Layer 2 of a small transformer language model trained on English Wikipedia (11 layers, counted from 0, width 128).
A neuron's activation on a vector x is SiLU(gate . x + bias) times (in . x + bias), where the dot is the dot product.

Input weights of the MLP neurons that the questions are about. A number n stands for (n - 500) times 0.003.
n42 gate (bias -0.256): 554,414,512,437,554,649,465,584,259,553,614,435,659,627,476,429,468,687,342,385,643,585,669,497,509,510,392,599,626,487,589,674,369,610,475,516,706,763,476,566,645,478,734,379,585,557,433,579,443,532,515,538,500,427,484,444,527,381,500,603,419,512,459,437,428,630,618,472,656,488,469,446,455,477,481,636,487,332,373,304,506,600,570,570,592,429,538,399,439,373,509,436,586,679,431,522,543,646,305,603,460,334,497,524,371,398,509,506,405,527,494,497,587,398,620,332,513,593,324,229,457,435,431,433,585,727,380,453
n52 gate (bias -0.332): 453,749,528,531,392,622,837,577,341,947,504,343,492,978,665,313,488,815,674,542,658,603,512,356,620,517,666,338,588,288,392,401,541,320,434,416,423,516,476,545,377,430,547,469,521,732,572,414,607,424,708,516,590,633,563,373,243,600,434,378,711,628,352,418,492,508,674,356,379,634,600,570,378,511,529,319,438,431,629,320,570,512,372,512,388,609,541,360,681,226,622,548,532,429,614,342,492,492,651,328,544,504,549,578,524,492,674,455,456,317,559,323,609,411,701,305,373,321,464,492,524,480,606,560,414,393,444,504
n88 gate (bias -0.265): 663,585,443,385,588,421,653,378,627,462,431,365,562,450,469,260,515,580,496,371,461,635,284,546,532,526,546,471,575,629,500,449,432,225,326,328,594,381,584,496,435,337,418,503,511,657,298,370,332,440,543,434,634,588,693,442,486,711,511,806,607,733,536,649,477,537,418,569,448,594,341,412,639,425,218,707,496,514,397,225,566,536,639,313,557,625,584,460,366,421,657,508,387,574,627,453,717,586,591,474,564,528,518,362,587,479,614,642,578,419,559,551,600,300,544,360,597,658,518,529,353,461,676,655,522,476,383,766
n168 gate (bias -0.457): 590,459,565,694,599,469,514,413,500,536,577,619,444,604,540,229,412,611,510,223,414,416,428,469,254,461,628,714,397,518,538,422,378,622,465,323,448,413,564,437,504,472,442,415,485,500,340,706,465,579,538,563,738,500,378,514,358,422,616,337,636,497,458,602,341,663,649,243,507,476,555,373,728,592,427,404,433,535,558,245,440,455,663,634,473,672,341,465,494,479,530,695,575,537,514,628,575,524,283,428,534,380,531,390,503,314,300,482,639,466,436,514,596,228,630,309,605,445,359,425,614,569,531,320,528,530,316,465
n190 gate (bias -0.261): 309,572,345,533,471,531,567,440,630,470,490,307,519,447,476,247,490,625,519,381,290,666,351,577,584,615,469,575,584,519,575,619,607,414,535,490,494,570,722,516,436,256,316,512,520,580,481,563,542,503,615,478,497,410,445,674,350,539,433,532,760,395,363,363,694,538,525,385,421,558,389,577,378,708,471,422,378,462,506,404,452,374,500,641,420,534,593,570,374,325,637,616,673,451,405,444,674,465,429,386,497,618,362,581,394,441,553,551,352,482,567,379,359,587,529,475,435,399,253,458,591,503,465,469,465,485,519,580
n203 gate (bias -0.234): 457,460,363,617,523,423,455,548,552,437,891,519,455,482,528,481,436,528,624,350,478,589,251,417,348,616,547,507,554,372,699,425,445,378,470,599,485,515,611,644,255,371,374,788,289,388,377,326,396,549,460,459,544,462,379,773,507,270,247,356,683,511,336,626,611,414,764,470,535,639,608,474,624,535,626,434,552,614,431,478,606,559,515,455,673,460,545,667,548,504,529,389,410,507,566,306,511,507,561,367,435,464,412,496,578,431,657,821,691,511,589,299,237,394,574,408,531,353,711,534,445,397,496,586,378,582,670,444
n209 gate (bias -0.184): 630,350,494,300,651,434,400,388,474,503,497,579,634,451,319,589,376,382,507,500,510,753,532,455,370,463,441,539,503,487,588,594,464,626,613,514,566,536,378,464,473,500,421,534,569,664,367,497,443,657,357,497,437,874,320,249,564,446,553,451,431,697,533,630,394,419,480,537,519,637,380,527,548,447,550,533,436,464,324,658,528,727,316,473,678,598,647,500,515,641,427,518,539,449,599,346,549,582,397,741,497,471,520,626,709,507,467,356,413,407,410,627,480,516,666,411,555,645,467,642,536,454,234,419,427,471,656,570
n211 gate (bias -0.239): 399,452,244,595,507,676,411,370,385,488,467,649,556,562,396,415,480,352,267,660,568,477,397,420,429,483,471,409,632,583,593,573,409,572,454,419,510,543,529,457,441,546,510,537,579,381,522,365,583,733,506,672,503,600,524,284,608,376,540,317,265,612,566,520,643,483,604,550,472,576,407,570,487,709,484,620,536,536,710,343,456,311,606,616,359,354,427,391,627,623,348,465,458,490,444,416,465,568,395,567,652,510,464,378,616,338,623,679,471,475,567,474,503,435,292,396,740,500,464,427,549,484,210,542,434,538,365,434
n224 gate (bias -0.426): 428,619,887,528,572,773,446,512,671,327,361,448,584,673,376,599,627,436,488,534,397,433,537,760,586,466,356,343,627,720,737,302,272,588,508,457,798,487,338,537,554,675,500,355,535,685,459,429,504,470,512,521,579,356,675,280,351,449,399,550,663,585,597,521,383,530,545,555,484,560,577,631,696,578,316,541,500,207,783,541,492,401,576,479,569,467,403,605,623,475,247,343,626,637,279,533,308,508,625,598,603,353,405,706,476,648,405,693,187,524,564,282,586,541,617,595,491,740,422,636,619,202,450,500,462,359,394,194
n236 gate (bias -0.215): 387,400,610,524,428,416,500,486,331,349,511,579,403,436,535,512,491,467,475,666,642,438,539,475,506,503,361,703,677,403,517,571,548,565,444,672,716,573,527,531,361,480,418,645,494,463,439,492,543,477,448,278,469,497,491,452,427,488,562,449,333,439,509,500,561,563,528,438,522,451,596,560,684,537,568,500,554,486,481,632,339,590,563,617,503,622,489,435,349,542,413,515,511,443,430,531,624,517,309,604,575,332,533,519,381,325,442,585,437,609,407,528,528,564,591,419,421,645,294,388,464,542,396,571,458,356,412,319
n270 gate (bias -0.282): 497,560,444,705,600,399,590,554,414,464,217,523,423,491,613,394,484,632,402,555,550,683,503,519,478,452,491,415,509,542,525,481,440,510,561,362,484,459,568,513,788,663,744,479,656,758,522,602,542,677,484,641,414,529,621,564,429,415,369,316,582,376,461,478,636,322,513,645,442,346,475,484,500,431,494,531,581,342,635,338,454,396,539,500,422,437,391,622,365,292,577,411,382,556,462,421,212,471,537,703,610,409,453,606,390,528,538,400,457,627,552,564,560,535,362,402,579,519,346,545,623,513,462,565,382,497,703,558
n42 in (bias 0.214): 444,537,470,467,535,401,631,708,576,613,472,525,483,446,576,746,653,365,565,563,429,597,510,567,655,608,524,473,436,423,304,583,551,428,483,358,568,328,463,497,555,452,425,571,550,684,614,355,271,500,315,514,369,385,549,315,626,475,514,538,477,312,462,669,539,500,377,382,507,487,409,361,681,658,507,581,417,585,422,785,589,333,632,389,500,191,438,462,608,632,401,463,490,487,473,446,422,698,590,454,747,332,463,546,401,314,334,732,413,560,444,452,419,683,662,421,514,701,581,685,663,374,480,456,483,550,497,493
n52 in (bias -0.024): 757,649,462,571,441,577,668,635,251,441,402,500,417,404,735,343,555,586,554,575,500,531,447,295,481,610,366,696,450,441,466,598,724,469,695,568,423,325,689,364,531,617,581,339,536,437,279,551,638,684,241,673,722,472,344,484,391,480,379,527,496,542,602,258,593,551,392,739,586,421,454,673,504,267,555,546,453,450,818,583,530,461,634,465,508,296,728,418,536,385,568,508,492,579,558,496,435,570,583,440,274,637,469,519,742,247,427,598,599,560,579,531,473,377,469,570,319,365,354,373,473,392,794,545,617,237,439,343
n88 in (bias -0.022): 373,414,432,581,408,542,669,556,531,474,535,439,323,770,460,373,489,450,711,422,344,612,295,272,582,376,479,614,534,365,246,256,267,213,605,446,611,444,463,573,458,531,478,418,366,500,312,507,514,514,247,412,490,536,532,242,480,496,641,535,600,531,704,556,583,733,403,444,590,574,401,496,631,484,308,421,330,490,503,589,627,410,571,539,514,597,648,626,577,665,547,586,538,412,308,400,517,625,490,539,290,544,593,543,487,441,459,317,480,483,514,567,669,469,637,333,464,555,414,546,507,275,625,585,651,446,575,409
n168 in (bias -0.186): 483,267,509,711,504,369,456,526,566,599,708,704,442,600,534,555,838,601,591,732,587,540,444,731,410,500,756,574,651,250,237,642,391,588,522,328,448,465,700,321,469,346,432,237,404,469,517,689,309,590,500,332,562,263,311,614,504,554,491,421,688,449,465,368,709,611,643,557,559,597,633,460,344,652,509,729,620,643,578,504,467,679,593,611,401,626,168,333,618,379,580,557,564,249,553,431,375,461,321,901,392,453,413,717,643,379,279,589,607,483,424,248,327,530,548,360,473,374,344,326,400,452,117,603,280,330,556,319
n190 in (bias 0.029): 567,536,395,418,335,471,522,639,319,573,440,577,362,581,624,642,403,518,537,639,511,329,771,327,598,582,544,270,576,583,489,392,485,333,426,561,474,360,346,437,504,607,565,341,512,511,464,504,493,279,714,552,374,696,473,253,600,349,307,581,521,388,474,700,446,642,701,463,649,332,486,272,404,261,500,511,515,500,278,457,623,684,706,631,514,584,433,400,497,489,443,389,721,425,566,774,406,581,504,439,649,612,376,416,617,558,482,545,626,489,596,708,511,485,585,250,336,375,722,376,456,419,603,475,622,732,457,463
n203 in (bias 0.264): 384,329,544,500,538,511,727,590,639,525,637,543,687,407,453,352,481,660,384,312,653,667,618,526,396,473,515,560,596,745,374,534,489,508,636,488,361,515,251,395,621,379,590,440,492,649,327,519,454,232,459,561,704,450,496,624,358,381,432,635,536,754,489,481,391,405,560,443,836,354,574,611,681,348,481,675,325,530,340,625,647,526,679,695,743,448,420,447,639,426,485,504,526,588,496,761,426,511,643,388,389,570,649,590,442,645,466,253,632,775,511,591,586,299,420,451,496,526,470,278,437,388,534,349,360,420,563,534
n209 in (bias 0.274): 270,398,492,518,497,550,422,452,481,437,341,293,422,532,515,373,478,564,474,614,497,608,479,490,353,432,540,423,547,489,484,603,481,315,524,450,484,524,342,367,548,596,494,397,581,457,594,591,481,591,524,449,588,674,549,441,376,688,433,481,571,628,532,570,572,335,471,470,467,482,529,495,446,485,361,524,478,508,497,479,546,394,386,419,529,550,476,328,340,468,531,494,461,456,572,442,471,439,593,434,516,626,392,713,423,624,690,505,500,513,541,664,513,574,543,439,428,360,550,576,650,561,301,526,551,619,597,500
n211 in (bias -0.004): 465,372,613,361,610,363,438,468,703,521,672,639,463,468,403,617,526,556,572,327,618,511,486,698,144,496,575,665,461,681,639,306,619,700,387,556,626,504,606,601,456,282,399,656,398,291,504,435,430,616,720,474,329,415,470,728,595,396,507,522,524,387,442,864,222,548,619,463,601,500,659,379,528,327,395,622,661,540,318,479,462,601,276,471,479,328,445,595,587,464,444,484,472,525,464,331,425,594,651,548,418,443,461,503,458,539,511,387,631,493,518,325,371,496,281,745,642,554,425,441,461,482,507,511,322,535,560,602
n224 in (bias -0.354): 508,537,897,669,326,171,597,417,487,421,521,600,576,504,528,543,742,464,583,666,488,390,484,386,541,318,376,541,661,513,360,720,167,391,580,465,279,454,500,567,597,219,522,524,378,581,271,433,398,517,291,335,513,521,711,475,455,521,639,538,616,586,618,370,535,419,350,420,616,512,492,377,673,418,420,591,85,596,302,422,512,350,343,419,488,442,695,631,291,591,589,527,320,195,286,587,784,354,423,328,508,492,334,424,319,380,463,614,525,594,626,348,674,574,483,488,478,488,281,602,579,434,804,492,567,216,484,470
n236 in (bias 0.214): 654,420,481,497,539,489,623,505,448,431,401,461,302,457,471,357,635,409,688,511,586,467,577,447,503,357,462,484,532,448,540,451,519,549,470,475,543,497,497,535,492,579,416,419,503,657,619,443,357,321,495,421,397,630,425,459,455,664,404,616,427,550,579,301,545,437,661,497,604,503,394,530,649,408,500,430,670,382,447,730,492,441,547,426,333,377,610,402,417,508,539,456,561,458,470,586,601,468,584,642,366,386,417,562,542,594,540,508,542,708,495,361,454,390,437,632,424,543,385,536,460,554,608,521,473,490,590,495
n270 in (bias -0.200): 508,508,583,666,817,299,780,404,390,552,274,627,244,538,504,272,598,398,391,667,529,683,529,558,297,590,700,417,521,534,123,500,500,318,470,448,328,344,549,462,682,766,618,456,342,692,558,580,440,530,384,406,420,457,496,513,308,668,508,176,568,434,411,436,601,449,345,666,362,390,570,620,658,500,492,417,696,734,654,673,564,462,534,385,360,633,334,428,512,383,280,591,537,557,466,379,218,370,143,730,571,401,600,508,496,787,325,364,500,639,435,364,300,467,330,328,487,529,342,547,663,517,408,648,504,357,632,653

Each question shows a token from some text and the vector x that enters the MLP there. A number n stands for (n - 500) times 0.0033.

" the": 484,493,473,448,452,587,599,529,497,525,482,416,477,470,479,386,502,477,554,520,514,471,505,454,442,492,415,513,484,372,457,539,493,667,460,623,408,545,463,577,536,494,567,608,472,547,589,609,431,449,489,464,562,470,545,499,547,590,581,608,525,613,563,414,553,632,468,526,491,432,516,588,465,484,485,437,474,615,515,480,458,599,369,484,547,437,441,370,361,593,542,331,542,543,526,537,477,411,506,477,478,397,498,521,494,515,562,530,301,454,526,507,558,533,488,751,585,541,501,380,487,298,370,547,411,420,523,531
Which of these neurons fires most? n236

" ec": 610,320,526,353,471,517,407,469,503,597,486,561,454,454,604,583,535,540,823,646,547,514,462,410,586,584,456,526,478,613,280,466,618,284,468,496,337,591,511,508,470,376,347,445,429,558,496,473,674,594,516,473,444,470,481,412,509,560,556,457,547,520,631,455,673,505,556,440,392,536,365,443,409,583,459,462,523,477,460,503,491,528,476,560,408,538,533,406,468,456,376,528,589,484,475,786,653,446,453,483,415,562,544,549,368,710,437,340,429,550,534,371,436,478,568,640,490,583,608,410,542,484,394,465,458,633,557,527
Which of these neurons fires most? n190

" Mo": 650,298,607,341,556,569,430,512,422,504,461,520,336,478,588,812,650,414,349,543,490,390,459,463,463,339,551,526,437,604,425,577,623,419,532,533,560,449,586,449,512,428,448,533,557,501,624,612,509,446,459,471,518,491,538,409,485,494,543,519,506,611,412,343,580,479,469,443,390,500,443,164,483,482,528,491,488,526,479,631,561,674,550,401,479,596,333,489,500,589,394,463,565,452,414,532,517,404,341,487,328,442,508,605,467,517,575,473,625,460,515,644,448,683,571,603,424,608,415,515,557,494,574,512,574,542,399,674
The two highest activations, in order: n236, n209

" for": 513,411,534,470,454,556,588,450,526,595,568,452,529,456,503,384,454,536,538,423,567,494,481,409,501,625,589,568,521,484,500,553,469,642,532,514,423,504,408,463,470,625,599,438,616,509,435,355,336,405,423,451,458,480,357,398,503,359,516,557,499,462,476,561,474,550,560,571,444,541,477,514,638,453,495,534,636,458,535,462,469,508,445,541,429,567,448,434,550,577,500,406,576,418,503,620,668,382,504,641,509,601,485,504,474,454,495,560,459,481,506,481,508,531,511,540,588,468,470,391,502,742,437,479,471,397,578,488
The two highest activations, in order: n236, n168

"For": 492,457,606,540,536,635,582,561,561,496,533,534,327,520,563,673,463,604,442,335,533,497,610,489,376,502,612,334,522,541,416,587,444,381,471,474,416,589,416,466,292,641,353,512,608,538,567,521,218,438,442,417,477,436,439,420,473,332,570,662,475,592,445,441,348,529,524,475,420,529,454,401,513,496,532,483,564,442,538,515,583,519,335,519,471,529,444,478,548,621,437,495,477,452,530,676,479,378,569,622,495,597,528,395,473,494,472,403,621,464,466,557,491,527,634,647,454,503,494,329,512,540,486,551,507,554,704,557
Which of these neurons fires most? n224

"1": 486,511,424,541,624,523,414,506,519,524,664,441,599,476,457,441,518,589,338,478,592,411,452,373,503,438,539,471,473,344,453,571,479,386,527,612,455,503,517,532,444,460,604,512,490,463,344,697,428,503,402,418,444,493,423,488,434,648,571,471,528,696,573,427,397,527,535,476,698,631,400,399,542,494,471,494,597,513,466,473,582,527,509,504,431,490,513,452,479,570,477,434,460,498,556,541,231,431,480,636,403,452,540,452,402,507,639,486,431,536,437,524,531,472,520,466,596,516,673,524,459,706,449,418,686,455,514,637
Which neuron fires most, and how strongly? n209, at about 0.7

" Par": 636,469,541,451,541,514,498,538,306,472,340,404,457,422,611,819,458,544,448,521,474,501,440,450,559,644,559,561,540,535,304,404,646,357,421,532,541,524,473,439,542,449,471,482,437,446,539,538,397,526,519,410,493,488,495,391,469,533,500,533,501,586,509,510,477,672,347,431,526,562,505,181,340,532,482,434,552,477,514,704,513,403,467,500,477,428,392,409,554,504,417,507,551,428,473,573,427,604,508,446,430,554,447,554,541,609,494,508,606,645,421,687,488,556,564,688,549,599,466,528,765,262,555,551,596,527,381,554
Which of these neurons fires most? n168

" \"": 427,391,504,468,481,412,586,580,447,576,488,440,597,437,482,422,465,609,594,607,437,486,514,447,464,398,543,417,558,531,585,491,549,542,507,370,516,429,466,473,430,352,464,567,520,431,561,465,560,484,579,562,372,503,448,467,530,582,450,527,451,521,466,546,432,595,511,466,595,590,570,379,411,458,527,482,465,440,460,502,420,491,505,532,508,469,590,481,517,555,496,415,555,654,468,638,652,346,443,436,547,420,500,545,510,447,660,546,618,496,536,534,584,527,466,723,700,526,584,537,505,459,501,358,439,439,506,483
Which of these neurons fires most? n270

" in": 437,391,547,506,490,595,493,478,594,572,578,386,570,507,687,489,577,542,581,590,620,531,585,485,451,675,532,536,491,361,455,499,489,431,544,504,499,471,434,403,449,613,498,457,452,474,525,465,252,491,447,331,406,527,439,442,464,448,588,546,457,452,471,502,479,449,458,408,656,491,454,548,463,527,521,548,532,596,549,364,511,556,530,595,557,441,442,361,531,529,486,370,524,457,549,629,650,380,481,485,507,425,518,470,507,549,496,515,533,526,593,460,524,536,531,434,592,482,499,482,539,520,521,488,502,409,438,515
Which three neurons fire most, strongest first? n42, n236, n211

" FM": 491,372,540,470,423,490,407,473,519,566,510,511,673,509,607,529,517,489,550,591,512,531,534,427,492,156,693,425,545,504,523,540,541,407,490,659,527,516,454,521,635,399,403,387,535,447,453,672,461,389,559,363,386,576,427,422,465,560,503,643,476,381,473,427,518,618,455,493,427,591,438,430,378,489,554,445,571,570,623,628,495,478,442,628,586,539,422,563,463,531,519,452,574,376,554,498,414,340,540,399,358,456,549,492,543,535,571,531,560,437,526,463,439,548,548,464,573,442,629,346,466,629,572,611,601,541,428,595
The two highest activations, in order: n42, n270

"D": 322,346,574,445,331,495,397,580,504,691,429,431,531,424,513,601,558,623,475,577,498,533,539,455,532,430,557,571,490,789,374,634,561,352,493,599,463,606,518,427,387,393,586,380,504,445,410,714,365,465,455,403,383,405,352,432,396,421,537,646,422,579,527,402,429,507,638,487,464,533,492,439,506,520,450,518,554,603,494,566,568,612,382,463,457,477,440,462,560,410,519,496,502,498,470,572,422,445,407,560,573,536,521,452,480,522,515,510,615,422,417,474,355,652,514,539,634,464,748,480,595,483,656,507,659,528,520,629
Which neuron fires most, and how strongly? n52, at about 0.29

",": 499,532,503,495,400,488,439,566,602,482,589,555,450,404,583,275,545,600,461,519,460,521,475,478,536,496,507,570,497,479,571,521,489,588,537,488,645,584,486,497,518,504,416,491,410,456,565,449,374,489,554,478,483,547,415,437,542,499,474,442,514,562,559,483,507,590,517,557,524,489,458,516,437,487,448,553,525,690,561,610,588,591,451,521,485,528,485,551,479,430,507,343,535,511,479,560,490,369,418,531,503,509,531,585,526,460,509,392,494,552,529,487,446,480,540,400,544,511,486,503,482,492,468,432,553,374,403,495
Which three neurons fire most, strongest first? n236, n224, n203

"é": 481,565,436,538,314,480,518,443,623,651,502,367,608,354,564,690,436,688,625,517,467,551,541,451,436,478,594,459,464,661,534,700,558,323,488,527,388,559,552,461,325,384,587,610,515,574,556,604,330,415,98,584,569,457,477,345,566,559,466,460,485,546,436,422,405,572,449,438,566,607,541,472,515,538,577,504,538,470,563,609,554,639,436,345,282,540,561,540,412,640,376,552,501,526,441,530,395,574,445,528,431,544,387,550,530,444,411,522,414,482,462,466,491,598,517,663,266,511,548,559,449,555,639,488,545,393,480,459
Which neuron fires most, and how strongly? n211, at about 0.27

" =": 506,411,473,542,651,662,436,594,419,576,486,451,591,486,655,479,295,506,407,522,461,530,474,515,550,521,440,555,412,393,374,495,455,525,408,406,606,726,375,564,349,486,429,468,642,581,453,527,297,497,378,558,471,582,410,495,485,402,544,646,566,687,498,640,409,479,475,535,591,561,508,516,379,475,482,453,337,441,443,591,611,553,630,460,486,444,543,331,455,336,544,510,571,428,640,571,528,485,574,546,612,526,575,423,402,380,480,536,395,503,557,546,383,538,497,542,602,484,519,641,498,390,493,421,625,493,548,424
Which of these neurons fires most? n42

" The": 510,482,531,549,419,464,571,491,512,512,515,420,392,477,519,406,518,436,580,543,453,444,469,438,389,546,514,428,468,616,482,524,465,442,495,532,436,677,483,606,560,447,559,533,614,519,584,523,386,438,616,474,533,370,504,519,563,539,518,589,602,590,499,397,490,596,492,505,499,518,470,506,483,454,575,434,511,546,435,527,459,706,333,488,538,467,472,404,442,504,478,348,592,505,456,531,510,396,529,348,513,440,519,534,563,496,425,574,503,502,552,571,507,571,538,713,542,528,420,430,491,399,433,486,450,545,456,563
Which of these neurons fires most? n270

"RE": 561,430,541,542,418,550,480,440,361,575,345,604,475,429,556,531,602,451,579,470,551,589,637,416,648,319,605,653,557,724,495,649,614,260,578,574,474,408,552,520,558,466,502,484,664,537,418,588,207,346,503,445,510,495,514,412,470,470,561,610,435,499,566,407,505,405,491,445,495,598,429,540,422,398,394,458,551,577,540,573,440,523,437,488,526,482,462,480,483,573,428,473,624,616,481,503,330,390,468,406,448,560,502,478,424,460,480,491,705,426,457,544,471,626,423,516,620,425,708,565,482,599,480,501,595,519,483,436
Which of these neurons fires most? n211

" K": 527,361,452,420,536,550,359,537,445,495,327,461,551,370,593,568,558,419,294,499,678,452,353,462,589,297,618,640,534,580,653,521,502,367,505,607,467,438,511,433,656,459,476,545,494,416,582,600,533,464,655,341,548,603,384,404,406,441,559,682,561,514,488,357,611,610,435,474,479,454,496,360,406,439,473,619,405,525,558,595,544,538,456,517,433,490,545,481,543,552,544,476,634,438,417,509,369,483,469,450,332,519,591,478,496,569,543,509,648,538,501,334,390,545,563,635,524,472,537,671,581,513,492,541,446,671,460,533
Which of these neurons fires most? n270

" as": 431,417,519,558,546,565,539,511,545,643,554,426,516,426,535,473,573,510,481,562,525,524,406,533,408,607,482,433,548,436,477,624,511,602,514,476,469,559,418,486,322,570,381,571,470,499,498,472,381,489,539,407,464,482,499,498,467,474,665,402,561,551,543,609,413,469,587,485,440,533,519,475,474,507,400,312,620,419,619,571,567,546,542,465,567,428,578,398,419,427,446,423,524,598,577,640,636,455,493,492,390,524,472,398,306,539,630,475,421,505,444,533,479,486,595,473,782,512,451,580,483,437,537,484,401,490,549,494
Which of these neurons fires most? n203

" on": 489,326,480,359,493,641,567,477,579,517,622,356,603,462,561,334,586,526,647,492,513,494,473,501,411,597,510,378,545,366,605,601,493,589,534,579,495,594,302,398,389,494,356,576,567,540,514,521,407,543,358,484,413,435,405,455,486,437,530,549,484,381,535,448,469,466,465,534,548,537,498,552,556,517,512,522,595,444,581,482,573,506,677,474,397,480,529,454,505,476,610,410,476,499,554,609,565,349,445,471,464,372,579,543,505,601,477,544,482,483,526,456,516,595,433,566,529,484,489,453,716,570,405,543,571,413,433,453
Which neuron fires most, and how strongly? n236, at about 0.63

" L": 393,345,517,408,501,555,429,566,418,602,293,595,557,366,697,429,569,436,374,394,715,484,334,451,581,433,490,634,509,443,547,498,554,386,477,566,465,488,554,429,533,390,629,515,469,505,489,571,405,498,665,396,454,473,403,392,531,480,588,560,484,677,471,426,564,426,524,526,459,531,507,453,367,509,387,521,464,487,534,525,524,571,353,411,319,577,502,449,557,605,555,525,483,606,489,512,478,337,452,524,474,605,451,558,505,467,497,472,603,565,473,527,496,604,545,599,607,444,627,593,773,475,832,313,475,616,431,419
Which of these neurons fires most? n168

" 2025": 527,426,507,603,634,354,344,494,555,520,404,487,699,499,474,513,764,489,487,467,401,552,487,323,479,390,691,552,396,385,392,504,364,488,510,554,579,487,457,456,439,400,585,601,477,445,526,526,561,626,441,444,410,437,526,511,515,496,569,711,441,669,526,560,515,581,398,587,388,575,419,412,460,470,419,434,504,513,558,431,627,487,588,622,450,464,526,524,471,403,421,521,508,524,504,527,637,433,580,563,420,486,585,504,468,480,508,536,590,521,406,445,406,473,524,522,644,577,617,322,421,520,378,612,613,528,458,498
Which of these neurons fires most? n88

"ss": 425,650,569,519,464,579,499,534,497,503,501,401,566,410,450,698,518,579,644,538,522,483,409,510,482,420,613,433,476,480,394,579,495,507,499,493,306,582,542,501,382,483,568,613,704,474,549,547,327,482,432,425,522,470,331,438,548,475,526,493,541,607,544,620,572,637,499,447,659,530,564,452,491,442,520,503,618,477,439,568,386,495,470,368,544,496,543,361,465,548,343,452,495,473,489,632,430,612,491,653,400,521,645,356,315,508,417,540,458,495,509,456,361,468,545,478,392,428,738,411,723,534,664,567,601,492,304,484
Which of these neurons fires most? n270

"rim": 544,570,498,559,506,637,478,471,450,580,544,646,331,459,518,716,463,491,556,550,469,491,613,402,587,386,417,535,595,571,358,655,535,420,539,606,534,692,554,480,522,451,452,502,553,509,446,550,135,529,451,521,525,512,447,519,394,505,529,544,526,484,418,405,607,396,437,442,475,520,417,517,281,467,528,479,536,530,427,618,412,416,490,443,558,550,447,399,599,628,451,425,533,504,720,603,332,498,420,529,446,621,514,435,463,599,450,499,425,439,365,529,552,505,594,476,355,521,537,468,493,454,586,553,656,461,378,552
Which of these neurons fires most? n211

"ted": 439,457,460,443,512,544,516,458,475,434,524,391,607,460,353,426,481,460,355,502,569,494,491,577,490,536,612,324,529,360,525,611,509,583,571,595,608,595,459,449,374,531,545,458,585,514,519,511,397,461,504,549,452,449,497,479,478,490,557,680,442,362,433,554,494,340,460,483,510,584,519,402,458,589,520,565,586,604,389,635,550,440,491,498,550,534,456,468,415,661,492,390,612,517,550,530,286,488,457,524,529,558,528,526,442,382,513,446,468,561,572,421,559,457,580,370,468,479,643,380,578,550,550,507,592,512,600,578
Which neuron fires most, and how strongly? n42, at about 1.5

" Family": 462,434,384,498,525,393,421,478,581,635,363,549,451,419,634,623,493,623,581,565,426,520,554,512,483,425,510,424,416,555,378,472,477,343,470,583,452,452,456,554,414,476,424,620,603,629,462,628,460,505,572,558,520,479,516,438,434,539,568,760,496,708,529,369,648,598,523,429,487,426,471,382,491,502,549,420,571,365,532,609,468,535,555,349,583,518,510,497,483,383,520,423,543,486,500,584,538,391,462,520,461,602,470,457,513,461,525,571,382,363,541,469,501,528,545,568,583,550,453,605,409,468,575,409,589,630,454,427
Which of these neurons fires most? n211

"t": 376,633,446,292,599,556,486,607,499,453,611,373,537,403,488,578,409,547,492,526,410,512,478,515,554,581,607,577,491,554,624,590,521,333,530,617,510,466,636,389,305,428,514,525,605,394,470,593,491,519,572,487,477,395,408,446,354,555,550,600,529,711,420,570,597,521,500,412,616,415,473,443,475,551,470,447,574,493,489,579,496,592,635,429,623,588,429,403,465,562,373,441,509,431,505,551,233,425,440,612,448,462,519,482,504,368,443,503,417,575,471,452,471,568,567,598,407,535,561,634,571,519,718,410,503,575,437,594
Which of these neurons fires most? n190

" 2019": 527,340,479,515,504,430,384,571,547,469,463,492,582,507,472,563,757,491,414,523,380,579,484,349,435,505,649,562,352,507,424,433,421,447,503,552,483,505,356,458,428,388,604,572,610,477,484,601,557,564,448,428,474,464,538,392,528,531,478,681,475,644,419,584,601,479,376,563,419,573,429,432,549,543,433,457,470,475,507,471,585,472,658,599,382,415,601,490,457,494,474,468,488,544,516,593,644,449,594,622,506,465,509,471,533,466,584,499,519,497,387,570,474,526,446,568,582,576,729,438,350,490,437,623,604,441,536,539
Which of these neurons fires most? n88

"ers": 429,555,564,535,426,557,377,491,495,507,512,468,443,459,558,689,583,546,468,575,468,636,429,523,524,425,657,482,529,534,360,557,424,555,487,646,484,537,509,387,445,457,598,537,644,585,453,469,347,408,443,463,557,529,329,491,665,509,559,493,366,496,433,592,477,486,662,454,632,491,475,478,387,563,581,455,575,481,473,505,500,456,559,497,545,625,479,365,490,584,386,439,457,564,508,514,329,508,438,359,501,687,590,431,549,410,564,454,545,479,510,296,491,499,491,519,454,574,615,521,574,432,479,505,589,485,461,412
Which neuron fires most, and how strongly? n224, at about 0.27

" Public": 474,412,600,456,526,493,491,482,350,567,425,469,591,320,560,477,484,376,563,545,520,508,431,468,558,403,487,516,512,394,522,530,501,441,411,564,386,570,425,500,441,446,484,476,480,573,430,606,474,480,463,371,461,365,435,402,614,534,546,700,423,490,491,438,587,603,313,556,518,592,413,384,677,506,491,410,549,409,467,591,557,537,461,410,574,596,352,533,476,419,482,496,632,421,488,570,453,417,448,594,528,666,556,539,499,536,440,401,483,471,456,576,433,602,665,685,583,577,661,436,406,608,679,541,646,603,391,436
Which of these neurons fires most? n236

" bronze": 565,506,410,583,589,425,368,585,459,526,450,342,565,430,488,507,672,526,361,672,576,588,436,321,551,516,479,550,425,453,373,441,431,480,459,493,408,425,464,518,409,467,519,422,610,451,621,504,578,446,593,491,559,434,372,453,639,565,651,509,484,442,429,507,523,614,410,394,624,477,494,392,396,419,556,412,667,340,441,680,467,606,541,460,540,492,523,541,579,557,408,443,580,474,513,449,465,417,604,634,478,591,495,496,379,524,500,522,553,565,445,535,570,462,533,485,516,413,573,496,543,497,520,588,483,596,618,530
Which of these neurons fires most? n224

"=": 541,566,407,511,443,488,545,515,509,545,559,498,437,475,647,515,326,511,486,434,522,569,477,553,501,494,503,655,400,551,412,415,503,612,447,334,545,550,499,495,518,365,405,485,680,511,535,573,527,417,465,495,362,522,388,529,433,435,565,657,511,574,547,611,398,537,542,486,602,544,535,557,554,525,548,527,346,534,388,509,565,520,551,530,412,442,518,424,494,481,492,386,505,512,431,584,564,365,488,488,515,469,542,500,492,511,516,572,425,530,489,354,471,544,562,549,663,498,492,521,520,345,406,544,528,570,478,493
Which three neurons fire most, strongest first? n42, n270, n52